Layer 8 of a small transformer language model trained on English Wikipedia (16 layers, counted from 0, width 96).
Take only the direct path to the model's output, skipping the later layers: a vector added to the residual stream pushes a token's score in proportion to its dot product with that token's output vector.

Output vectors of the tokens that the questions are about. A number n stands for (n - 500) times 0.0028.
" Force": 478 506 606 481 483 255 438 558 344 415 326 840 507 407 470 679 676 585 441 675 512 441 515 538 499 315 572 656 410 539 549 550 575 710 347 407 362 348 362 457 568 382 352 523 400 699 336 586 403 723 540 553 467 548 319 472 769 501 385 301 632 361 540 320 635 454 577 359 539 287 652 507 453 446 483 414 324 493 716 772 662 549 539 339 499 428 604 712 701 450 385 479 502 557 649 463
" death": 549 544 424 488 464 642 645 350 195 361 538 447 495 653 597 572 717 733 334 710 641 578 239 555 527 430 646 435 322 529 420 354 584 620 511 398 199 296 389 819 574 649 372 544 606 661 608 453 451 516 719 457 546 359 440 313 738 563 496 381 632 594 655 397 480 555 477 493 580 296 539 410 360 389 755 512 461 501 340 469 597 308 646 620 574 206 545 414 425 378 572 533 317 523 416 505
"ations": 383 565 465 434 498 666 591 320 674 521 555 751 517 566 639 598 518 566 426 328 310 392 494 857 441 357 360 501 519 429 537 638 705 703 485 467 377 573 494 682 595 678 390 473 367 583 706 294 409 499 640 399 511 558 209 571 491 218 450 478 429 526 555 347 397 578 806 296 396 682 673 368 346 713 605 666 323 675 413 807 706 540 325 608 398 557 440 354 524 281 350 507 165 739 309 377
"io": 580 528 458 555 669 710 457 475 292 595 442 725 504 600 597 573 470 329 346 490 505 389 538 623 679 503 381 569 411 395 263 694 507 613 174 500 563 578 448 556 570 526 407 708 413 571 574 461 701 334 468 567 549 532 194 600 320 523 495 591 418 324 454 315 545 241 480 395 797 316 387 525 385 751 373 665 442 617 540 171 614 528 389 556 443 299 603 479 430 523 487 494 477 595 283 236
" V": 524 507 520 480 425 484 446 622 513 476 633 577 496 490 472 449 480 499 511 447 432 509 473 466 472 450 525 501 548 613 621 360 453 485 315 586 526 594 567 530 475 471 506 401 521 508 502 558 447 494 615 569 568 508 449 583 695 568 573 637 495 453 421 418 468 631 583 636 686 399 338 522 481 468 519 363 567 572 569 615 484 564 382 498 482 611 413 524 442 527 580 535 531 530 550 446
").": 594 340 374 457 457 641 231 492 533 426 424 665 508 580 589 730 474 528 471 585 525 727 570 547 551 361 477 486 311 466 518 834 497 392 531 549 271 250 507 550 430 589 621 416 557 711 563 555 269 563 265 287 646 570 480 559 399 453 291 560 393 731 608 683 465 379 540 523 548 308 696 449 618 359 555 513 497 470 437 639 399 432 491 510 400 539 791 688 441 517 347 659 535 355 94 218
"←": 503 586 767 294 686 378 791 214 340 420 388 560 529 655 551 785 475 525 355 409 626 336 670 676 521 181 688 382 622 283 200 913 571 772 406 374 239 589 219 737 281 692 449 432 474 579 514 195 241 618 456 302 497 484 499 293 565 301 420 479 535 556 484 225 701 315 689 765 692 325 425 407 391 430 693 472 44 612 463 731 320 405 681 534 406 351 511 600 527 490 436 255 525 288 670 453
" Association": 472 490 551 602 522 306 500 562 532 372 352 698 519 618 327 434 545 518 452 506 307 389 385 536 543 209 504 417 624 545 318 667 690 618 396 413 488 324 339 622 476 513 437 466 529 647 333 576 333 524 594 466 609 589 659 565 556 317 416 398 639 291 763 139 433 415 606 536 507 413 393 487 633 491 680 529 443 715 597 643 531 398 544 399 238 565 659 599 627 436 257 645 444 414 533 342
" Bra": 475 566 534 601 449 442 512 468 427 384 444 711 511 481 442 474 439 459 378 484 609 392 464 487 576 499 550 583 531 466 542 592 484 464 325 414 467 511 467 630 613 414 541 437 571 539 438 625 388 558 611 504 521 354 455 492 550 529 534 471 644 456 434 512 551 498 573 601 551 481 462 477 385 583 386 526 599 646 616 591 408 383 450 305 526 513 386 414 459 412 568 613 629 471 659 476
"American": 550 568 480 493 633 308 440 415 487 492 479 422 538 601 274 425 613 656 520 508 340 396 445 780 716 191 638 509 506 728 339 649 734 798 477 479 419 482 341 658 369 425 535 737 694 567 250 712 484 393 359 303 387 688 484 337 401 222 286 255 728 465 565 267 307 457 588 511 612 423 605 381 487 730 593 599 504 500 581 536 354 348 596 544 417 614 675 581 550 453 256 411 567 635 491 437
"ization": 723 380 623 578 543 464 348 400 231 401 300 569 514 689 482 691 498 464 372 459 403 654 429 751 453 361 572 370 496 273 630 571 606 428 387 447 399 435 336 437 534 691 412 463 456 503 605 344 378 473 582 659 687 677 318 518 423 346 412 433 593 407 620 276 600 333 696 351 657 372 611 436 519 679 481 752 481 682 534 449 498 682 532 398 351 393 698 488 788 439 262 559 295 731 490 531
";": 756 464 587 270 953 515 503 109 106 311 283 765 547 699 424 816 659 675 397 634 646 452 630 882 809 356 656 656 253 533 92 753 708 815 18 124 232 353 233 607 360 640 457 789 645 816 398 521 460 355 474 246 677 606 267 111 575 239 314 306 644 574 629 255 577 259 563 663 598 363 556 761 409 537 764 861 203 840 330 720 397 330 592 413 228 333 728 573 666 221 269 316 221 493 401 187
"ь": 696 499 575 303 654 483 600 509 343 463 423 740 509 588 499 717 435 573 432 605 608 604 433 649 756 415 615 584 477 560 567 662 537 445 529 274 295 538 262 649 361 530 506 584 467 724 525 671 364 523 673 298 815 461 427 502 551 345 247 340 462 560 576 496 689 255 447 575 489 495 465 748 484 417 561 669 238 573 315 508 468 433 451 577 310 363 562 423 691 464 216 612 353 423 539 526
"go": 426 462 578 714 654 448 649 456 540 549 665 342 504 436 559 486 548 386 605 256 550 575 394 443 687 428 358 686 565 382 443 633 515 601 486 444 492 750 514 491 371 533 472 700 470 422 386 524 472 571 437 469 708 572 388 463 571 503 295 683 467 758 523 430 543 222 445 462 334 451 648 596 435 645 740 408 490 500 536 398 506 325 705 407 571 535 483 520 734 521 441 654 646 571 615 576
" announced": 543 385 398 494 467 402 612 417 616 194 442 510 500 335 355 746 461 296 258 542 546 310 573 573 651 470 474 428 320 535 438 564 543 592 452 449 501 430 341 613 543 573 284 572 509 377 427 273 534 563 530 346 581 545 521 485 677 428 457 371 652 436 474 402 402 599 686 600 545 348 456 571 406 404 403 495 339 760 406 549 374 405 489 187 388 396 605 747 475 333 465 387 325 374 424 527
"gar": 657 568 370 562 579 402 325 183 345 569 210 794 512 642 677 578 413 467 488 521 582 480 551 510 651 557 777 519 562 342 409 523 433 672 388 586 551 620 514 655 555 361 259 756 506 540 377 512 474 636 508 435 664 510 380 550 439 457 221 572 626 612 409 694 722 397 331 481 469 564 597 586 161 519 736 727 360 521 566 485 556 595 575 402 348 527 700 361 612 524 563 372 510 696 512 624
" education": 649 606 621 555 562 492 606 413 461 339 444 541 506 737 561 447 588 763 366 474 288 549 369 474 411 209 510 414 363 636 482 448 677 669 418 535 340 229 457 449 615 506 465 533 448 538 575 392 351 499 678 349 718 669 568 394 422 312 335 545 658 472 716 492 554 350 481 381 406 334 524 363 505 539 476 666 542 486 461 559 452 403 371 700 431 411 563 553 480 328 391 593 129 434 526 484
" from": 533 443 448 493 414 455 609 325 418 254 499 483 501 519 522 350 462 492 686 634 491 535 569 471 486 459 441 438 371 709 583 694 489 704 396 641 466 448 410 449 542 626 486 474 424 472 575 400 403 450 740 438 656 640 520 544 346 606 448 546 437 564 535 597 463 510 412 586 552 488 553 547 534 335 389 537 456 480 589 341 372 584 509 495 559 671 587 653 438 525 650 448 534 355 508 438

Output weights of attention head 0. The head adds the sum of these rows, row i times number i of z. A number n stands for (n - 500) times 0.00069.
o0: 518 506 383 493 620 529 571 634 611 611 722 493 701 174 499 504 350 314 404 540 546 557 584 509 502 665 604 430 494 779 407 312 361 408 404 583 536 654 680 394 543 362 445 601 592 591 470 257 607 490 624 466 471 621 323 474 427 617 473 383 374 388 378 579 704 327 503 512 481 428 375 678 392 735 611 301 584 650 423 581 469 587 236 483 357 453 380 481 477 549 867 403 399 522 608 529
o1: 809 526 651 328 557 711 377 517 587 662 534 234 487 379 510 499 647 704 691 483 680 633 360 704 475 395 482 345 587 534 438 226 862 445 537 486 507 307 414 424 643 860 575 412 601 529 445 517 804 202 530 432 346 535 605 252 369 529 347 559 400 703 554 352 328 552 460 54 559 414 502 439 545 638 616 663 577 523 477 365 393 677 580 671 472 249 452 514 395 562 280 551 327 550 598 474
o2: 481 233 676 544 414 502 307 586 336 774 331 518 229 738 515 561 659 786 569 498 454 379 538 671 851 217 583 515 698 766 529 291 610 435 516 491 265 414 476 370 543 557 382 551 613 588 432 415 479 752 676 490 241 345 274 247 744 352 428 469 605 654 576 411 531 381 439 408 698 259 259 327 369 839 443 460 808 557 735 576 442 407 422 532 604 496 597 480 473 508 613 616 589 420 253 397
o3: 501 541 380 369 441 354 256 337 627 472 440 477 453 456 543 642 319 449 467 546 481 382 556 513 405 504 549 409 597 385 489 368 536 177 613 525 267 484 534 563 626 553 548 167 353 561 303 609 286 520 599 486 401 496 305 401 649 384 729 584 590 424 829 489 603 588 628 501 521 471 560 206 509 502 528 578 545 840 585 752 386 557 337 447 313 745 740 346 376 722 463 663 670 447 472 463
o4: 405 377 551 376 501 558 355 734 566 542 501 507 301 506 282 497 460 617 431 404 597 484 550 384 674 505 602 446 409 603 425 294 516 616 409 368 485 516 627 461 705 567 318 724 689 535 550 635 526 643 638 577 246 417 455 553 473 615 378 284 565 340 423 482 408 587 686 614 664 532 345 512 501 562 404 606 526 478 401 607 667 537 538 472 645 565 503 558 495 345 609 379 437 567 352 511
o5: 557 558 341 652 466 633 518 574 457 510 336 542 536 645 610 487 576 533 730 388 401 596 492 417 532 494 600 522 614 367 603 459 641 665 362 693 553 541 658 678 522 509 450 610 421 537 532 543 407 360 725 250 791 466 424 454 555 364 719 606 538 626 373 589 595 585 341 389 695 418 400 437 681 596 358 576 502 376 779 449 455 492 428 436 353 617 322 572 455 498 519 501 614 606 420 391
o6: 420 375 624 528 546 609 456 629 380 660 471 616 500 676 617 382 384 464 550 604 468 342 578 485 483 614 582 459 398 278 550 542 461 404 429 293 466 594 686 304 364 573 455 632 524 578 569 506 333 573 411 433 416 420 627 790 656 269 545 472 522 615 470 496 248 407 441 447 480 708 764 643 422 459 391 624 694 373 513 461 706 429 483 209 679 520 424 538 472 586 451 518 461 578 339 426
o7: 627 518 230 651 430 348 383 532 475 624 427 589 442 482 411 455 449 417 180 596 431 558 429 461 636 303 836 485 571 388 261 573 373 548 526 360 356 387 623 442 519 315 449 386 383 527 518 690 374 453 424 685 454 584 585 950 583 383 772 495 282 455 392 353 455 263 756 277 490 445 508 425 720 369 458 663 424 506 347 479 607 610 527 359 748 452 701 459 272 561 535 489 624 227 628 488
o8: 500 514 494 417 718 752 615 386 543 663 528 403 978 322 716 537 585 485 523 624 580 749 394 517 295 441 523 331 402 619 427 671 738 620 457 793 504 533 407 485 587 489 514 413 438 495 605 520 636 411 387 151 662 656 532 196 272 554 324 597 364 435 668 539 365 512 516 536 473 421 607 699 444 338 547 666 305 302 389 442 568 346 481 433 235 528 672 441 516 582 318 529 338 447 502 400
o9: 624 647 419 391 375 572 755 337 241 405 573 476 750 700 477 425 597 626 323 376 608 501 572 259 495 641 449 399 515 533 377 473 370 510 399 519 379 505 335 468 526 388 541 209 506 529 650 646 473 673 515 635 641 622 658 319 516 597 538 384 655 485 616 268 327 519 488 549 319 702 288 622 583 292 482 579 287 431 361 373 578 516 476 319 452 351 435 360 468 365 429 659 310 401 590 649
o10: 578 680 383 641 467 432 440 612 855 482 472 743 367 586 491 346 517 363 571 491 519 391 611 394 486 632 627 673 591 555 577 658 449 491 373 566 451 352 632 790 600 742 552 606 567 509 596 536 186 415 406 493 545 509 380 614 357 460 674 609 648 405 420 580 614 549 532 727 529 397 245 497 461 528 401 362 528 473 492 605 334 476 340 492 718 577 340 482 687 474 743 325 394 528 793 328
o11: 416 649 551 443 382 658 579 448 751 466 460 551 678 448 583 469 570 535 444 533 400 383 623 599 536 300 432 426 346 549 500 445 472 655 692 635 502 477 418 413 512 414 447 484 362 556 587 503 533 482 628 418 844 772 421 516 317 476 518 391 509 747 575 470 373 615 420 339 544 527 718 595 751 81 519 368 360 388 433 401 747 604 401 328 387 711 693 506 342 398 306 425 521 243 482 203
o12: 523 576 642 685 429 478 579 518 596 344 167 558 376 473 760 499 755 641 653 349 493 468 615 571 390 458 567 565 563 535 425 708 602 434 349 658 572 524 422 487 480 502 481 572 520 440 352 440 347 440 237 489 439 579 491 476 537 385 271 487 422 507 472 499 741 422 373 612 384 252 327 384 584 482 957 379 444 353 630 703 276 506 578 481 590 383 404 558 583 418 488 469 620 348 483 443
o13: 735 519 297 471 511 621 497 317 527 555 465 462 424 406 392 570 558 720 658 563 693 639 657 461 541 523 416 626 534 346 678 471 615 417 462 582 303 350 391 610 395 614 414 522 487 421 395 410 654 597 490 204 437 423 567 404 423 689 501 441 416 511 674 607 628 391 664 565 501 535 402 457 662 528 613 596 555 362 557 507 449 428 405 778 379 417 518 691 433 726 541 574 606 616 627 596
o14: 443 407 543 429 510 499 573 509 519 459 443 512 608 409 530 545 417 475 441 626 548 461 532 532 644 476 395 526 283 502 604 339 438 546 508 662 568 728 553 586 485 478 405 505 546 723 220 336 451 508 612 494 446 604 475 526 620 470 541 510 517 596 475 478 517 479 548 607 574 543 583 594 485 471 399 582 476 675 699 321 338 528 537 522 373 524 647 540 554 241 516 385 445 475 523 314
o15: 386 398 614 414 567 615 581 454 373 539 441 456 376 516 537 590 608 610 505 567 371 462 418 746 523 218 538 612 354 694 647 367 500 372 628 422 534 337 250 425 480 651 413 582 555 431 565 508 729 551 768 594 479 546 684 267 470 431 422 637 583 459 446 651 459 593 479 715 642 498 529 349 568 655 502 681 666 569 418 493 467 347 373 629 488 549 477 465 521 544 333 403 715 543 184 724
o16: 372 527 401 677 448 593 378 699 540 441 458 575 625 490 634 507 598 470 730 495 409 521 480 560 416 544 483 427 542 481 474 533 400 457 470 401 567 548 604 505 568 535 489 506 256 568 564 666 366 327 361 362 699 446 431 619 622 581 628 572 378 483 563 638 576 631 319 633 326 456 755 433 594 549 536 277 503 534 512 626 459 477 484 730 388 502 308 272 431 571 374 506 799 581 498 352
o17: 615 403 601 293 781 511 432 430 549 572 449 557 545 509 585 496 616 572 483 525 482 586 464 355 255 544 475 355 564 251 415 565 440 593 236 447 435 541 509 494 474 251 699 554 455 586 410 439 363 449 357 367 424 455 499 341 662 733 428 715 635 511 579 412 466 556 525 490 633 391 704 500 312 454 379 407 560 323 394 434 329 560 859 577 640 500 403 462 438 397 752 426 347 563 602 347
o18: 504 427 566 356 524 529 695 354 323 601 620 468 486 627 328 564 374 641 607 456 305 510 675 541 577 374 575 523 111 655 429 227 520 545 444 385 526 665 514 487 427 443 507 511 548 397 530 462 720 431 490 872 395 654 471 369 612 595 445 538 530 393 536 384 213 505 531 419 687 401 291 594 393 510 478 668 451 480 433 425 508 247 675 554 481 407 408 284 546 312 613 404 355 457 326 697
o19: 620 683 545 435 446 540 509 491 571 428 512 406 431 253 427 471 648 261 244 422 532 413 447 579 482 586 429 445 463 201 341 657 880 420 669 623 512 410 505 434 352 594 493 280 431 384 516 434 304 228 461 323 506 531 379 673 621 284 527 467 293 684 756 442 503 541 727 465 249 581 565 500 582 108 385 425 403 431 358 608 463 425 531 496 430 387 786 707 474 811 597 599 463 644 480 583
o20: 495 354 383 395 884 528 140 548 408 374 632 579 531 566 643 815 759 448 342 679 727 621 497 291 364 350 594 308 515 473 574 271 570 505 133 556 456 794 649 523 591 240 564 642 570 667 516 588 464 571 422 498 448 638 563 494 656 868 638 529 719 401 317 428 490 589 678 586 574 394 573 360 479 671 523 531 457 442 524 688 413 443 535 685 839 414 664 525 413 399 640 468 487 453 560 639
o21: 581 649 577 621 461 508 700 452 532 604 440 507 525 332 585 415 551 662 457 332 446 251 625 793 597 500 452 547 527 342 650 416 607 522 515 636 270 515 282 440 339 431 377 717 408 640 570 304 305 748 627 387 406 393 527 383 375 499 542 363 307 694 616 471 637 439 405 257 488 566 368 525 396 651 589 347 526 385 630 428 474 519 432 483 460 642 564 709 674 608 440 620 515 467 500 518
o22: 551 554 353 402 609 461 535 588 580 466 686 420 363 523 382 579 489 369 481 479 482 463 571 400 541 572 509 476 524 483 430 441 602 502 411 343 478 511 505 570 663 377 356 692 618 529 636 601 430 696 566 502 253 527 627 285 632 425 703 310 575 253 331 510 327 380 735 372 517 621 524 461 445 499 411 378 540 751 626 496 701 512 740 475 721 414 489 383 209 211 618 527 594 542 486 640
o23: 577 430 594 402 577 510 420 724 557 552 498 385 553 470 426 541 614 306 458 510 759 581 495 405 426 428 621 474 429 634 568 368 827 457 715 530 508 597 539 486 375 491 576 379 689 646 419 628 454 456 352 235 396 389 411 545 311 624 354 418 451 559 562 590 397 581 366 769 446 511 608 476 647 424 521 321 513 627 470 587 286 639 400 569 617 259 516 550 400 459 674 387 367 384 631 586
o24: 511 560 552 488 251 333 597 524 624 526 501 658 608 347 467 563 483 585 487 590 445 358 617 436 583 469 438 518 450 672 426 539 482 672 512 591 451 567 549 347 501 432 462 336 419 647 443 424 471 573 626 432 573 469 281 388 441 396 479 474 491 531 466 725 508 589 541 552 602 423 631 518 392 526 575 437 514 483 494 375 450 452 486 518 92 510 443 426 492 484 455 514 597 363 497 375
o25: 568 440 475 517 303 279 563 597 432 717 176 521 84 545 640 353 620 594 721 461 454 575 568 536 612 469 147 537 796 678 545 571 148 558 269 384 476 208 538 581 647 619 499 552 563 398 355 384 339 537 610 596 403 493 580 330 391 405 630 568 580 646 329 667 438 397 377 351 686 338 259 490 471 683 345 384 716 275 503 467 530 477 489 318 466 828 484 499 321 498 755 562 493 464 520 438
o26: 475 409 544 628 376 471 450 524 453 479 379 462 323 719 446 312 404 534 533 450 217 395 603 565 499 649 522 670 578 672 506 559 263 477 517 537 440 597 634 643 384 504 446 558 593 360 335 523 540 592 440 822 507 574 465 508 568 309 563 657 380 543 500 423 328 444 470 282 528 597 356 648 387 648 465 485 401 387 474 417 519 424 533 209 613 477 539 497 502 488 621 433 571 462 506 471
o27: 411 280 557 650 228 204 473 520 593 541 539 646 545 383 470 355 476 354 549 527 51 242 518 582 655 627 663 433 633 320 436 588 426 525 515 634 619 730 322 617 424 278 571 419 507 406 359 624 385 570 176 531 440 448 334 767 426 445 381 424 294 538 780 656 501 766 540 456 329 387 557 432 639 434 585 287 366 502 484 486 640 780 595 527 385 499 354 574 367 629 440 481 533 282 446 436
o28: 558 558 647 432 564 513 327 460 281 560 481 604 495 796 460 612 455 694 219 654 493 350 572 530 569 153 587 437 484 497 661 367 657 373 472 439 450 335 477 343 645 411 357 554 416 640 422 368 438 611 658 579 562 572 656 222 573 503 544 483 472 574 415 480 294 517 691 384 601 450 197 566 598 389 452 594 446 491 584 389 490 419 535 664 394 562 779 331 577 414 518 513 388 415 281 338
o29: 381 414 649 469 399 556 225 340 324 359 321 608 448 696 433 422 475 674 423 389 483 412 365 684 510 459 571 327 738 419 566 577 723 581 561 451 347 550 387 581 630 451 690 439 336 361 416 462 463 666 603 716 484 325 321 623 366 179 425 483 460 694 844 266 416 430 282 351 618 409 350 502 622 237 406 629 442 414 672 487 561 490 369 335 556 628 470 498 626 549 239 452 665 453 502 523
o30: 644 464 335 579 604 583 367 480 644 325 606 502 480 513 696 507 622 493 381 526 527 380 442 473 466 421 549 420 578 503 434 745 906 567 524 475 744 501 353 521 419 591 469 696 438 512 635 416 465 585 528 311 536 501 384 662 455 530 334 386 410 516 428 681 562 686 402 685 638 665 533 449 698 313 592 485 449 584 473 576 566 620 636 719 576 556 574 372 491 549 286 453 490 329 642 378
o31: 446 577 620 471 440 461 389 669 420 381 415 796 474 664 447 340 479 599 436 380 258 412 564 530 641 165 599 596 721 577 622 581 590 655 716 477 514 419 418 450 589 495 771 418 619 551 515 790 505 721 596 545 380 317 479 572 407 196 226 471 507 405 652 167 318 693 548 643 333 580 439 239 622 653 446 499 366 767 615 652 755 561 370 122 514 560 613 442 786 519 450 584 390 463 662 411

Each question shows a token from some text and the vector z that the head gathered there. A number n stands for (n - 500) times 0.0045.

"s": 366 425 490 518 377 562 535 493 578 577 517 369 433 539 684 524 513 398 372 482 529 508 372 511 462 430 493 386 519 587 587 408
Pushed up most: "ь"

" work": 293 570 577 514 372 563 418 434 562 510 578 558 518 479 340 584 463 445 591 458 554 557 474 500 553 613 568 316 426 563 465 442
Which two tokens does it push up most, strongest first? " education", " death"

"land": 261 470 593 637 353 714 584 578 715 378 386 440 643 420 578 537 404 347 577 395 486 641 409 609 488 513 611 485 486 594 560 279
Pushed up most: ")."

"bo": 383 537 623 502 487 413 501 649 482 423 378 419 594 511 577 560 499 583 539 508 549 642 459 445 589 803 545 525 607 455 584 599
Which three tokens does it push up most, strongest first? "American", " Force", " Association"

"est": 604 460 443 496 418 404 587 633 461 577 470 547 591 522 638 364 503 419 492 426 224 580 454 439 545 348 400 223 593 491 605 442
Which three tokens does it push up most, strongest first? "ь", ";", "←"

" ": 321 485 531 632 396 753 542 503 585 447 374 437 453 313 439 509 386 404 822 475 446 596 565 588 428 532 619 624 253 334 579 221
Pushed up most: "go"

"sh": 282 424 539 667 443 728 572 537 680 209 473 556 581 390 565 418 521 392 501 515 549 525 386 591 509 487 466 610 383 570 516 331
Pushed up most: ")."

" de": 498 436 278 391 668 469 502 667 428 341 373 498 625 472 605 400 487 585 419 405 541 669 255 435 526 678 590 459 543 586 590 507
Pushed up most: "gar"

"pen": 329 414 338 489 307 548 576 466 530 713 479 358 417 512 752 522 519 347 235 412 489 665 150 475 452 304 463 363 409 581 584 426
Pushed up most: "ь"

"l": 424 410 656 438 606 639 342 500 416 370 472 470 395 510 459 638 616 420 579 534 550 486 475 448 503 523 634 420 456 550 553 476
Which of these tokens does it push down most? "←"

"y": 600 420 299 215 519 562 602 624 500 480 569 507 401 552 537 458 573 457 379 538 470 634 303 694 544 555 640 379 530 575 447 378
Which two tokens does it push up most, strongest first? " from", "go"

"'": 432 497 598 485 631 514 426 487 732 488 634 403 445 442 582 259 536 380 550 486 507 519 520 470 639 495 426 555 596 574 433 398
Which two tokens does it push up most, strongest first? ";", "io"

"M": 453 393 670 680 599 584 626 428 558 113 581 417 443 430 539 271 513 422 560 446 533 533 576 363 573 575 506 607 465 536 702 413
Pushed up most: "gar"

" pro": 493 397 206 506 558 411 472 634 515 546 660 446 489 419 587 476 501 507 340 557 582 656 182 349 565 576 486 366 353 613 735 329
Which of these tokens does it push down most? "American"

"th": 496 382 397 429 591 511 445 603 465 585 551 312 434 391 580 532 432 543 552 470 508 559 444 485 604 417 440 513 403 423 507 394
Pushed up most: " announced"

" assist": 506 242 638 622 421 662 599 517 579 444 732 517 491 526 223 492 548 569 628 524 553 381 547 436 635 308 527 413 560 647 410 219
Which of these tokens does it push down most? "American"

" against": 435 429 494 634 507 517 612 505 614 350 657 414 522 515 441 497 566 570 548 529 582 432 472 630 450 419 461 479 585 442 440 308
Pushed up most: ")."

"er": 398 531 407 554 464 721 591 613 659 432 453 448 630 408 618 492 391 331 605 459 466 603 405 607 437 391 643 311 435 546 603 211
Pushed up most: ";"

" is": 579 461 499 433 469 511 467 439 508 487 464 581 318 474 398 392 520 484 725 566 650 557 484 688 546 558 543 513 356 524 399 513
Pushed up most: " V"

" for": 344 464 675 576 369 472 422 523 539 428 480 480 538 411 466 544 519 508 642 517 434 509 487 526 480 560 587 411 494 542 483 435
Pushed up most: "American"

"==": 583 610 559 460 684 473 293 468 614 607 439 415 348 516 582 526 394 317 821 344 638 493 613 677 531 461 456 361 449 456 477 363
Which two tokens does it push up most, strongest first? " death", ";"

" may": 465 458 446 500 448 500 399 617 484 668 505 315 504 412 421 602 533 535 479 499 454 503 503 482 499 373 473 501 410 406 174 640
Which two tokens does it push up most, strongest first? " Bra", " Association"

"ang": 406 581 580 715 392 550 554 427 757 404 544 498 580 413 639 330 507 352 396 563 506 507 530 490 425 520 366 962 439 606 513 450
Which three tokens does it push up most, strongest first? ").", " Association", "ations"

" D": 540 490 519 267 357 450 597 492 736 395 503 692 590 476 597 330 587 489 328 668 596 552 423 521 424 426 341 762 424 553 393 545
Which two tokens does it push up most, strongest first? ").", "go"

"il": 379 447 560 598 455 663 651 583 520 414 483 481 562 344 551 555 465 294 606 432 476 629 427 582 434 495 501 492 464 583 577 235
Which of these tokens does it push down most? " Force"

"p": 208 619 303 601 613 596 614 481 349 457 541 318 592 551 540 693 388 440 323 394 384 370 195 525 625 705 640 484 577 582 615 373
Which of these tokens does it push down most? " announced"

"t": 356 461 485 475 554 826 500 553 282 416 302 435 551 482 423 733 623 516 426 355 440 732 141 417 533 425 589 345 603 640 535 464
Pushed up most: "ization"

"ure": 379 515 545 510 582 481 497 624 594 409 411 662 548 494 525 448 580 481 509 554 479 617 401 437 518 534 525 623 488 712 624 592
Which two tokens does it push up most, strongest first? " Association", ")."

"or": 427 458 658 422 639 728 630 492 530 379 491 331 353 437 618 245 627 560 541 355 528 592 431 549 484 428 400 568 640 446 410 445
Pushed up most: "io"

" provide": 441 593 518 633 505 434 493 495 592 492 632 468 502 525 438 540 522 641 819 474 636 534 487 563 528 571 338 347 605 605 512 431
Which three tokens does it push up most, strongest first? ";", " death", " education"

" the": 570 393 346 386 319 408 526 565 598 537 420 427 689 616 506 355 496 561 346 576 543 581 439 632 498 548 438 517 330 419 606 495
Which three tokens does it push up most, strongest first? "go", "←", ")."

" Car": 532 295 493 464 399 470 576 470 432 414 547 549 566 502 390 515 364 649 469 472 518 597 552 450 583 464 461 499 392 472 362 437
Pushed up most: "go"

" p": 478 585 306 514 565 621 554 484 431 548 439 679 484 489 617 379 464 333 569 695 649 547 283 555 415 468 598 494 435 579 414 447
Pushed up most: " from"

"48": 532 396 474 430 349 418 532 541 678 527 441 406 663 580 549 435 424 560 340 518 526 565 479 635 458 548 499 533 285 361 529 537
Which two tokens does it push up most, strongest first? "go", "←"

" I": 537 566 462 480 542 510 587 553 638 386 506 610 502 425 540 318 552 546 400 541 475 644 505 452 476 448 484 568 414 561 426 704
Which two tokens does it push up most, strongest first? "ations", " Association"

"\n": 526 492 682 570 591 545 378 548 595 492 569 483 448 404 515 312 486 439 561 374 509 541 507 518 474 391 391 568 527 596 537 480
Which of these tokens does it push down most? "go"

" School": 446 600 770 461 469 403 294 436 523 414 528 659 560 573 450 264 621 443 584 486 514 464 537 530 570 482 388 440 389 626 570 577
Which two tokens does it push up most, strongest first? "American", ";"

"d": 334 413 361 485 312 548 571 474 542 698 488 356 416 513 750 528 520 355 244 429 494 640 182 479 455 318 469 370 429 582 584 415
Pushed up most: "ь"

"D": 555 320 579 518 564 491 618 613 594 361 624 525 396 505 744 491 448 446 578 582 518 369 456 359 478 452 485 670 486 572 471 338
Which of these tokens does it push down most? " education"

"mar": 366 396 505 569 533 637 516 663 401 609 496 243 581 427 536 715 511 240 368 532 461 424 299 589 337 460 497 469 806 791 600 420
Which three tokens does it push up most, strongest first? "ization", " Association", "ь"